Layer 7 of a small transformer language model trained on English Wikipedia (12 layers, counted from 0, width 64).
Take only the direct path to the model's output, skipping the later layers: a vector added to the residual stream pushes a token's score in proportion to its dot product with that token's output vector.

Output vectors of the tokens that the questions are about. A number n stands for (n - 500) times 0.0051.
"icip": 565 839 615 483 743 349 516 749 294 331 665 547 457 672 477 648 195 283 369 276 164 586 511 418 273 604 437 617 830 589 571 562 293 341 607 502 501 431 475 444 491 358 238 389 641 293 511 550 645 366 509 374 477 616 392 579 430 420 635 531 718 651 684 677
"-": 417 520 421 725 317 543 543 480 324 389 418 561 562 501 545 438 650 657 552 414 543 501 410 581 593 358 454 436 434 572 455 460 639 474 540 512 460 489 430 674 501 642 567 506 539 530 541 326 548 541 519 394 429 308 660 468 522 610 594 519 464 406 405 471
"ange": 695 539 390 536 513 523 591 440 487 490 554 434 595 489 567 610 461 490 459 413 705 402 420 524 635 547 287 630 526 425 560 470 468 503 331 346 530 580 636 446 616 476 498 403 477 399 622 752 359 173 538 620 273 671 303 520 564 473 614 519 427 475 435 546
" than": 645 554 471 558 454 403 637 569 375 494 363 382 384 415 472 346 402 593 538 485 278 414 505 556 742 539 508 526 582 376 543 541 535 569 446 454 376 485 395 469 330 669 449 444 293 500 602 485 743 309 468 671 308 568 347 561 456 552 640 531 760 751 621 563
" H": 499 472 477 571 453 557 436 443 526 515 345 541 479 634 583 416 622 576 560 484 510 574 548 510 497 426 570 494 398 444 552 507 618 584 346 571 433 547 383 575 549 380 432 417 577 578 455 488 538 642 449 409 666 411 544 412 464 538 410 507 508 415 481 453
"for": 598 440 402 684 469 429 530 373 529 518 707 506 608 646 315 438 361 335 494 401 534 281 640 576 552 484 440 532 633 652 463 410 474 461 509 545 522 291 588 611 579 419 573 448 459 507 553 346 521 390 535 530 420 528 448 691 562 473 447 496 568 557 520 449
"- P": 582 655 490 531 536 546 628 521 558 375 389 407 548 563 536 583 556 659 496 353 508 496 692 422 545 357 259 493 522 502 541 645 425 617 458 381 416 455 496 528 301 518 510 394 459 499 664 502 658 421 541 406 399 535 524 461 709 415 389 482 463 399 538 546
") |  |": 565 645 624 640 648 547 673 468 614 326 446 397 593 211 566 499 610 409 503 540 556 540 393 282 594 760 564 467 573 419 499 517 458 595 490 341 503 533 456 411 366 436 419 421 422 397 402 447 542 622 654 604 420 494 523 395 529 388 423 507 522 653 467 469
" age": 779 633 405 378 422 384 593 645 367 634 483 459 437 436 663 307 332 542 538 426 321 485 484 629 616 428 481 421 482 395 544 674 615 394 537 600 428 380 678 528 347 391 668 491 367 442 501 400 485 413 557 545 470 798 423 572 508 364 452 492 397 623 568 746
"fess": 600 652 543 381 436 589 645 487 658 559 519 442 564 372 683 613 472 248 396 547 323 409 439 357 475 556 381 429 593 636 529 612 454 624 732 617 520 458 411 617 426 360 398 366 274 347 559 346 426 576 599 384 470 594 406 447 547 420 571 491 669 453 587 705
" in": 524 503 475 506 536 415 423 385 425 446 422 501 620 581 529 431 577 572 578 535 480 533 445 676 609 391 501 498 391 498 514 431 613 461 450 581 617 464 413 514 556 625 549 610 424 320 431 370 571 474 470 572 674 366 498 409 419 494 559 507 419 613 595 410
"ience": 606 473 550 239 404 398 646 480 456 641 564 380 649 579 454 843 433 572 427 332 301 396 479 576 496 657 311 584 751 463 742 422 483 572 486 461 613 508 440 344 263 407 541 470 608 504 622 547 568 412 533 602 410 592 395 536 581 305 496 490 407 412 403 683
" |": 382 498 562 651 430 410 453 302 431 492 464 574 531 532 431 410 592 511 561 528 466 621 510 542 563 589 624 415 434 405 485 464 404 473 440 402 552 591 479 602 582 611 672 488 552 527 400 369 505 543 586 512 330 515 650 374 401 613 527 509 465 369 679 416
"hern": 527 557 638 534 476 430 635 585 531 625 468 208 487 486 329 561 507 463 253 429 596 439 761 483 368 520 433 604 496 535 625 436 537 501 503 435 473 486 576 403 338 364 490 369 448 486 516 576 631 445 535 490 412 562 507 665 631 356 398 484 529 497 812 519
"ng": 535 432 551 546 594 495 689 487 559 638 707 535 570 557 409 384 549 328 283 416 685 456 492 541 426 605 629 320 600 484 592 435 460 421 677 474 392 368 663 428 533 511 281 470 422 534 553 571 524 591 570 343 514 337 366 363 605 439 350 507 410 546 670 577
"ets": 516 355 611 420 441 752 676 447 542 466 630 434 421 536 315 408 268 508 363 704 432 540 400 498 768 597 548 520 435 627 416 557 402 404 507 474 442 612 544 656 623 507 536 441 340 559 501 642 566 298 516 526 566 522 378 498 466 465 336 493 581 460 533 452
"3": 565 477 463 492 570 468 453 530 584 487 419 570 507 492 427 472 530 560 442 334 566 556 464 633 357 433 561 592 433 568 473 545 369 621 394 473 435 569 519 418 611 571 614 596 410 585 510 415 352 563 520 567 361 315 630 465 611 578 446 497 380 606 398 576
"\",": 609 472 624 282 590 389 732 347 564 469 645 295 638 352 468 540 407 578 593 629 512 532 309 596 577 592 568 452 655 681 402 504 572 667 684 277 457 348 324 401 381 478 400 399 542 382 760 436 566 487 487 596 408 429 423 532 456 415 411 506 408 677 602 490
"==B": 481 502 619 444 628 412 531 758 604 523 668 491 292 419 631 749 405 516 546 333 587 524 488 438 445 559 584 572 558 578 474 617 291 305 522 460 353 379 428 645 401 397 545 371 534 375 306 411 590 533 563 609 486 468 569 695 689 387 346 469 479 310 639 470
" chart": 666 609 755 514 669 515 517 775 526 362 738 416 565 377 656 431 282 390 610 520 409 459 585 531 514 647 484 578 556 489 537 624 409 277 570 226 273 540 419 418 638 407 446 625 445 437 717 369 449 405 415 496 376 570 372 570 384 393 306 490 656 439 517 637
"ec": 280 584 617 561 438 598 514 448 385 442 499 598 567 388 500 658 419 446 379 568 494 516 603 424 631 617 435 545 441 644 438 499 529 507 473 671 419 520 515 523 548 406 437 519 552 253 508 517 353 464 538 443 524 432 568 766 455 451 505 500 440 485 473 533
"ateg": 445 670 621 700 398 482 512 526 582 644 665 274 563 394 622 500 556 543 390 295 529 563 690 290 311 519 394 430 645 466 303 499 409 394 571 624 417 552 546 337 593 555 596 530 373 603 524 553 554 286 499 512 335 707 555 550 675 440 335 482 372 519 427 553
"a.": 383 454 369 420 511 312 731 579 586 552 431 426 528 458 460 666 545 567 322 565 443 505 339 643 544 683 490 344 519 586 403 480 470 433 462 490 656 486 671 605 445 334 503 671 482 602 471 619 510 445 422 691 441 350 602 692 379 416 283 497 467 563 507 494
"erg": 498 632 424 504 408 653 376 387 484 629 687 493 558 411 595 726 387 305 329 554 516 507 485 498 386 630 516 507 507 548 418 537 531 628 613 512 413 657 470 683 308 418 411 547 449 504 370 494 340 356 526 557 447 507 470 645 631 487 456 502 590 415 507 461
" Feb": 603 604 504 380 700 533 443 499 541 632 463 342 399 446 578 481 431 454 475 419 487 474 558 445 409 518 402 428 434 323 415 583 431 498 630 535 478 459 695 611 391 515 390 517 438 605 646 592 422 484 687 530 393 600 544 538 491 526 414 491 458 576 555 456
"ruary": 972 667 747 386 480 576 361 746 279 723 388 380 522 257 656 754 218 437 436 556 508 533 456 335 406 578 441 390 694 379 648 627 236 498 754 427 386 441 746 439 219 456 374 579 485 420 443 439 402 276 668 344 523 521 311 754 358 572 387 493 553 787 655 518
"q mi": 641 373 619 527 753 579 649 417 749 393 467 431 605 183 538 407 448 454 255 539 409 352 728 104 579 481 494 627 693 393 607 787 334 150 578 444 602 630 527 447 328 495 522 228 287 751 513 545 489 375 609 440 377 672 423 499 657 290 421 498 586 710 556 733
"ential": 592 677 752 525 422 445 614 331 428 449 801 434 481 508 682 647 498 360 298 289 396 629 415 563 551 638 391 741 780 408 406 559 389 585 664 314 319 441 516 120 535 356 660 237 392 342 404 512 599 480 437 712 521 312 399 664 511 628 352 522 795 479 473 620
"ween": 694 384 656 280 603 284 510 828 501 450 609 428 518 217 491 541 227 569 327 280 518 459 657 324 702 544 265 554 629 630 697 668 400 535 505 742 449 423 630 508 297 472 531 518 339 231 581 601 605 482 493 319 231 402 433 789 448 393 614 515 523 794 690 461
"te": 576 479 333 508 459 352 309 398 429 359 723 592 407 378 252 495 681 481 354 480 491 517 593 467 610 476 417 428 455 520 575 474 508 564 787 476 477 487 609 578 505 555 583 395 292 445 793 505 491 545 502 430 697 499 395 423 403 508 519 519 671 531 668 569

Each question shows what one neuron of this layer's MLP adds at an activation of 1. A number n stands for (n - 500) times 0.0011.

n130: 644 476 274 541 477 348 515 486 269 502 514 487 616 591 278 740 420 350 315 669 392 530 448 587 327 661 453 545 619 644 594 532 255 521 694 349 589 555 381 602 534 627 667 413 473 362 400 489 368 663 399 408 582 587 647 547 705 575 606 452 198 452 556 526
Which of these tokens does it push down most? " than"

n104: 500 616 478 559 569 578 545 578 408 607 521 588 580 554 517 537 442 425 367 619 425 592 526 524 367 673 241 499 511 705 522 605 178 707 467 705 546 213 311 190 342 353 743 527 394 456 391 608 358 470 618 618 469 351 343 442 371 445 617 562 603 453 871 546
Which of these tokens does it push down most? "-"

n233: 385 528 470 538 589 445 444 647 469 554 533 600 505 547 442 423 362 400 396 503 432 481 492 466 554 612 450 519 570 482 477 471 650 508 457 405 451 397 600 583 409 433 433 546 441 504 451 483 587 623 508 563 596 453 468 499 519 462 528 515 498 563 570 529
Pushed up most: "icip"

n82: 545 696 290 586 563 627 310 415 374 458 544 523 591 689 492 837 440 514 440 268 394 540 592 514 493 598 503 527 668 532 396 495 446 446 528 483 710 551 456 531 442 266 504 381 482 479 553 493 696 390 464 394 461 704 610 460 595 656 712 313 451 560 254 144
Pushed up most: "icip"

n1: 522 607 572 579 421 569 569 495 515 595 422 459 540 588 488 579 451 441 390 440 545 466 434 407 481 593 415 479 548 513 522 495 567 355 488 459 616 433 524 456 463 507 412 483 383 520 389 506 447 538 661 472 494 484 377 661 539 408 487 539 594 583 503 486
Pushed up most: "ruary"

n253: 457 433 551 385 318 652 336 404 482 416 649 755 496 463 296 653 374 549 629 755 568 673 555 514 498 531 757 372 261 571 382 537 408 374 508 487 500 427 440 573 531 506 311 559 371 410 667 507 690 364 380 592 517 549 410 676 484 487 531 506 673 544 361 352
Pushed up most: "ets"

n73: 738 481 439 545 439 524 716 349 476 474 445 639 459 765 584 533 549 537 371 472 448 353 519 523 518 402 510 596 513 566 496 577 453 486 666 610 573 568 605 492 419 571 155 442 327 477 589 710 487 568 477 493 461 428 475 617 490 372 263 493 330 426 490 440
Pushed up most: "ng"

n157: 594 450 350 485 499 605 417 535 411 607 428 669 475 567 455 501 414 511 409 553 417 526 463 491 486 621 534 558 448 537 420 455 413 446 656 366 722 591 412 554 657 381 833 441 357 456 663 516 562 412 488 465 450 575 452 444 564 387 530 405 405 514 410 383
Pushed up most: "ets"

n44: 582 636 417 247 655 685 396 461 624 460 566 503 620 312 704 526 557 428 526 405 575 435 501 309 673 514 498 350 430 317 357 533 770 679 433 706 475 629 561 592 500 441 348 463 520 443 508 544 496 621 666 361 560 657 485 435 477 552 387 389 335 399 626 238
Pushed up most: " Feb"

n197: 601 532 575 504 368 543 559 595 542 488 512 532 563 608 463 544 456 333 354 617 586 561 422 320 470 483 484 573 538 509 592 444 620 627 655 415 367 476 514 530 592 439 542 279 441 436 479 555 546 664 471 474 445 389 589 591 453 427 425 553 416 504 423 385
Pushed up most: "ential"

n15: 542 612 417 366 516 400 419 324 537 553 452 430 484 523 498 473 431 539 393 596 284 573 634 433 580 529 484 548 543 585 389 425 692 490 388 532 619 506 521 556 609 574 378 534 574 495 460 519 447 489 262 415 547 464 514 507 510 444 471 595 600 525 360 649
Which of these tokens does it push down most? "==B"

n200: 608 533 471 575 286 641 467 557 586 405 476 255 562 672 406 486 574 511 342 572 456 566 773 450 298 566 502 572 795 666 631 505 294 526 399 450 500 613 647 429 525 391 766 380 479 571 552 605 227 321 497 393 444 684 505 561 431 386 477 377 600 515 418 460
Which of these tokens does it push down most? " in"

n50: 251 520 352 525 218 348 546 583 503 551 499 505 547 490 460 540 371 495 530 633 540 533 419 466 500 568 432 607 414 537 482 501 519 461 555 631 739 562 448 601 522 425 560 530 540 636 546 467 592 623 313 463 564 529 466 533 446 498 528 412 332 526 468 333
Pushed up most: "a."

n53: 525 565 704 439 633 543 405 568 531 254 583 493 648 499 655 286 373 503 612 576 542 568 564 676 484 336 666 501 281 297 433 495 549 373 567 471 476 377 585 471 382 689 336 573 550 554 601 471 575 523 364 678 482 263 409 356 460 460 383 572 557 440 604 535
Which two tokens does it push up most, strongest first? " chart", " in"

n175: 442 574 723 735 398 711 794 425 562 346 540 430 585 342 517 344 571 489 368 335 498 530 479 511 469 591 586 545 496 462 447 714 546 414 498 446 587 679 509 514 455 589 522 373 536 412 656 418 272 648 520 381 347 570 362 527 539 413 473 505 476 426 267 520
Pushed up most: "q mi"

n119: 584 643 584 455 347 531 551 507 612 515 387 279 538 539 454 627 451 430 685 692 378 449 532 593 422 405 525 371 480 430 545 572 455 643 566 557 706 671 301 468 570 522 497 40 425 530 781 477 462 528 432 495 580 617 541 352 488 562 569 412 453 357 388 548
Which of these tokens does it push down most? "ween"

n231: 749 505 384 325 527 608 263 666 618 680 404 539 398 468 681 421 532 526 767 285 355 179 515 338 618 453 379 475 292 355 767 636 728 538 454 885 366 511 370 433 535 410 632 520 545 423 379 462 475 535 534 433 606 587 451 391 620 360 622 556 324 475 645 504
Which two tokens does it push up most, strongest first? " age", "ween"

n41: 472 537 497 523 406 473 568 427 381 494 455 508 483 535 518 357 474 564 542 523 509 540 527 566 541 547 517 510 496 550 522 374 427 517 558 515 484 510 594 462 488 353 504 568 348 452 531 488 558 612 545 589 515 502 445 605 620 465 390 556 421 500 588 376
Which of these tokens does it push down most? "q mi"

n64: 336 553 478 583 317 519 528 560 548 254 488 577 510 611 530 499 667 476 592 585 474 552 348 389 480 599 437 489 653 484 416 460 407 578 652 511 388 648 499 532 556 358 694 467 577 441 474 669 311 374 668 399 589 542 415 566 444 484 596 420 416 434 427 485
Pushed up most: "ec"

n140: 401 472 529 624 543 569 464 398 355 363 390 303 446 572 438 362 525 514 336 402 590 500 462 684 586 392 662 419 424 429 666 417 549 612 458 519 592 476 712 465 584 602 677 710 286 620 685 461 374 628 539 613 438 359 555 213 556 595 534 444 371 558 496 587
Pushed up most: "3"

n134: 374 384 600 627 366 345 590 464 378 550 435 354 501 607 366 527 392 527 302 453 364 367 438 543 612 612 280 417 462 830 567 400 474 506 543 506 502 571 591 609 482 774 654 654 397 449 849 414 520 401 662 698 436 468 396 459 582 505 590 310 710 424 313 425
Which of these tokens does it push down most? " H"

n0: 522 412 632 523 549 536 491 545 457 536 639 424 422 500 439 456 564 412 460 523 489 389 293 452 548 660 427 581 451 408 532 446 508 563 517 465 506 520 482 434 476 470 389 548 460 524 466 363 419 542 560 465 585 561 571 532 545 502 543 537 461 561 547 509
Which of these tokens does it push down most? "- P"

n118: 405 603 574 613 527 604 496 371 477 333 678 488 441 655 548 456 335 430 321 511 289 474 621 479 393 567 661 639 539 710 499 486 583 469 751 510 645 490 562 460 688 318 398 374 455 223 595 625 523 554 512 343 519 169 536 424 356 517 375 631 515 404 552 470
Pushed up most: "icip"

n124: 567 504 400 452 610 473 531 411 328 526 579 478 479 537 464 386 425 562 415 668 459 595 514 593 508 325 401 409 475 704 363 697 456 543 532 648 462 386 397 620 562 554 654 585 607 565 520 484 501 611 654 612 470 363 416 304 426 479 334 411 661 448 389 599
Pushed up most: "ets"

n24: 468 671 537 612 321 542 517 549 490 320 563 429 563 576 433 507 670 565 783 477 513 418 426 399 570 634 351 453 621 613 419 388 485 455 468 566 505 508 536 479 497 510 675 456 660 424 611 492 450 501 356 295 536 348 560 395 536 608 471 357 520 394 478 494
Which of these tokens does it push down most? "q mi"

n89: 485 359 555 584 541 420 515 669 427 446 477 558 423 510 513 487 439 523 569 562 503 450 600 501 427 427 626 530 366 470 606 491 569 518 609 420 467 607 601 490 513 444 402 417 369 469 402 485 597 542 500 533 523 533 533 549 615 464 492 600 461 514 423 539
Pushed up most: "==B"

n254: 527 307 341 507 582 575 556 711 701 345 660 431 547 390 514 401 374 559 556 512 685 403 385 606 460 509 509 475 529 449 454 458 560 517 431 426 411 590 647 441 457 592 561 532 629 491 531 325 459 573 451 422 569 417 503 645 412 428 467 418 538 500 604 426
Pushed up most: " chart"

n227: 479 381 591 391 510 480 441 540 553 509 574 591 508 456 375 445 484 498 450 536 539 425 622 532 455 627 541 507 473 434 536 447 451 566 441 417 311 550 629 508 557 472 409 549 511 430 498 428 507 566 472 530 465 501 507 592 611 398 462 632 470 577 582 365
Which of these tokens does it push down most? "-"

n224: 318 442 346 534 616 659 535 433 368 596 691 541 415 594 538 575 514 425 386 551 466 553 533 566 625 555 296 374 615 667 551 637 360 494 677 460 310 624 571 654 409 330 708 618 453 613 349 418 360 315 346 606 436 491 589 400 609 360 507 320 557 374 538 601
Which two tokens does it push up most, strongest first? "erg", "ets"

n250: 484 584 728 521 627 590 660 486 370 457 299 538 505 364 452 515 459 521 630 592 423 414 435 563 482 462 591 455 410 514 449 460 545 451 559 500 500 507 636 664 562 483 336 490 514 339 389 373 521 570 521 430 282 570 447 562 619 437 604 467 565 689 382 553
Which of these tokens does it push down most? "te"

n228: 544 563 555 454 492 389 497 448 450 558 404 520 471 439 441 460 533 515 563 340 413 504 504 460 467 598 450 542 502 480 540 534 575 463 515 548 424 469 477 385 541 472 424 471 447 450 584 540 501 631 535 370 559 504 494 564 630 458 550 468 432 612 635 491
Pushed up most: "ween"

n111: 366 411 575 586 556 407 424 646 483 492 474 560 497 504 461 468 465 426 609 357 503 399 458 467 513 571 429 563 539 596 501 419 512 472 478 534 490 414 487 556 432 526 444 560 385 533 582 435 521 570 639 552 488 470 491 591 592 433 452 561 440 610 563 418
Which of these tokens does it push down most? "ential"

n218: 372 503 694 463 404 570 456 734 547 552 484 386 593 411 482 653 353 519 412 574 540 427 463 488 717 467 426 476 637 506 280 516 657 650 496 578 591 496 478 281 638 245 341 289 523 563 543 526 482 769 626 323 630 446 672 652 407 458 590 457 295 307 402 497
Pushed up most: "ec"

n196: 441 420 666 471 372 587 326 586 629 542 641 520 397 198 464 385 691 623 472 394 597 504 330 632 391 553 562 583 436 259 475 497 725 420 643 465 414 418 354 664 578 579 648 584 440 413 521 475 583 496 300 666 467 599 447 449 347 535 696 449 406 576 508 478
Which of these tokens does it push down most? "icip"

n137: 549 635 559 402 497 337 517 556 481 442 396 439 498 543 373 562 568 573 585 429 364 754 548 501 294 431 396 475 665 452 394 430 376 342 405 594 586 338 310 376 366 413 714 600 585 488 613 561 541 430 537 584 614 627 482 569 464 445 585 534 682 519 508 701
Pushed up most: "icip"

n120: 433 546 473 613 308 543 584 568 427 401 535 551 425 517 368 525 681 476 418 573 474 427 545 687 375 517 369 542 707 540 517 498 363 533 694 391 643 561 445 365 587 450 470 467 422 376 521 394 461 488 493 320 591 642 578 512 654 290 489 579 400 568 362 653
Which of these tokens does it push down most? " Feb"

n191: 504 459 543 606 578 398 565 609 386 466 384 533 511 555 442 488 462 522 571 455 492 448 395 436 435 566 352 506 589 478 434 437 465 357 526 595 455 596 560 425 481 358 493 584 479 467 605 536 521 486 664 565 506 397 506 539 488 581 548 594 444 385 552 436
Pushed up most: "icip"

n94: 649 416 412 503 607 605 339 397 705 546 516 624 633 718 518 565 677 625 558 315 421 376 579 443 389 457 369 303 562 377 375 574 575 490 391 624 498 465 436 425 651 578 618 379 471 526 440 388 553 433 430 527 352 605 402 407 482 457 586 691 500 522 503 443
Pushed up most: "ateg"

n154: 593 452 189 687 391 440 646 483 495 544 576 649 531 297 364 684 787 674 468 200 340 548 178 661 649 509 491 513 584 603 568 332 379 663 630 655 546 574 576 315 582 359 414 455 592 357 454 711 423 485 554 332 540 524 479 713 464 254 463 315 367 519 639 532
Which of these tokens does it push down most? " chart"

n49: 469 630 482 519 507 532 547 412 315 474 470 423 526 517 578 490 562 458 734 475 638 411 588 538 653 401 439 512 552 532 523 516 532 630 536 510 488 429 651 407 274 448 486 539 561 519 613 520 665 459 346 365 453 550 491 326 439 584 405 637 419 371 471 485
Pushed up most: "- P"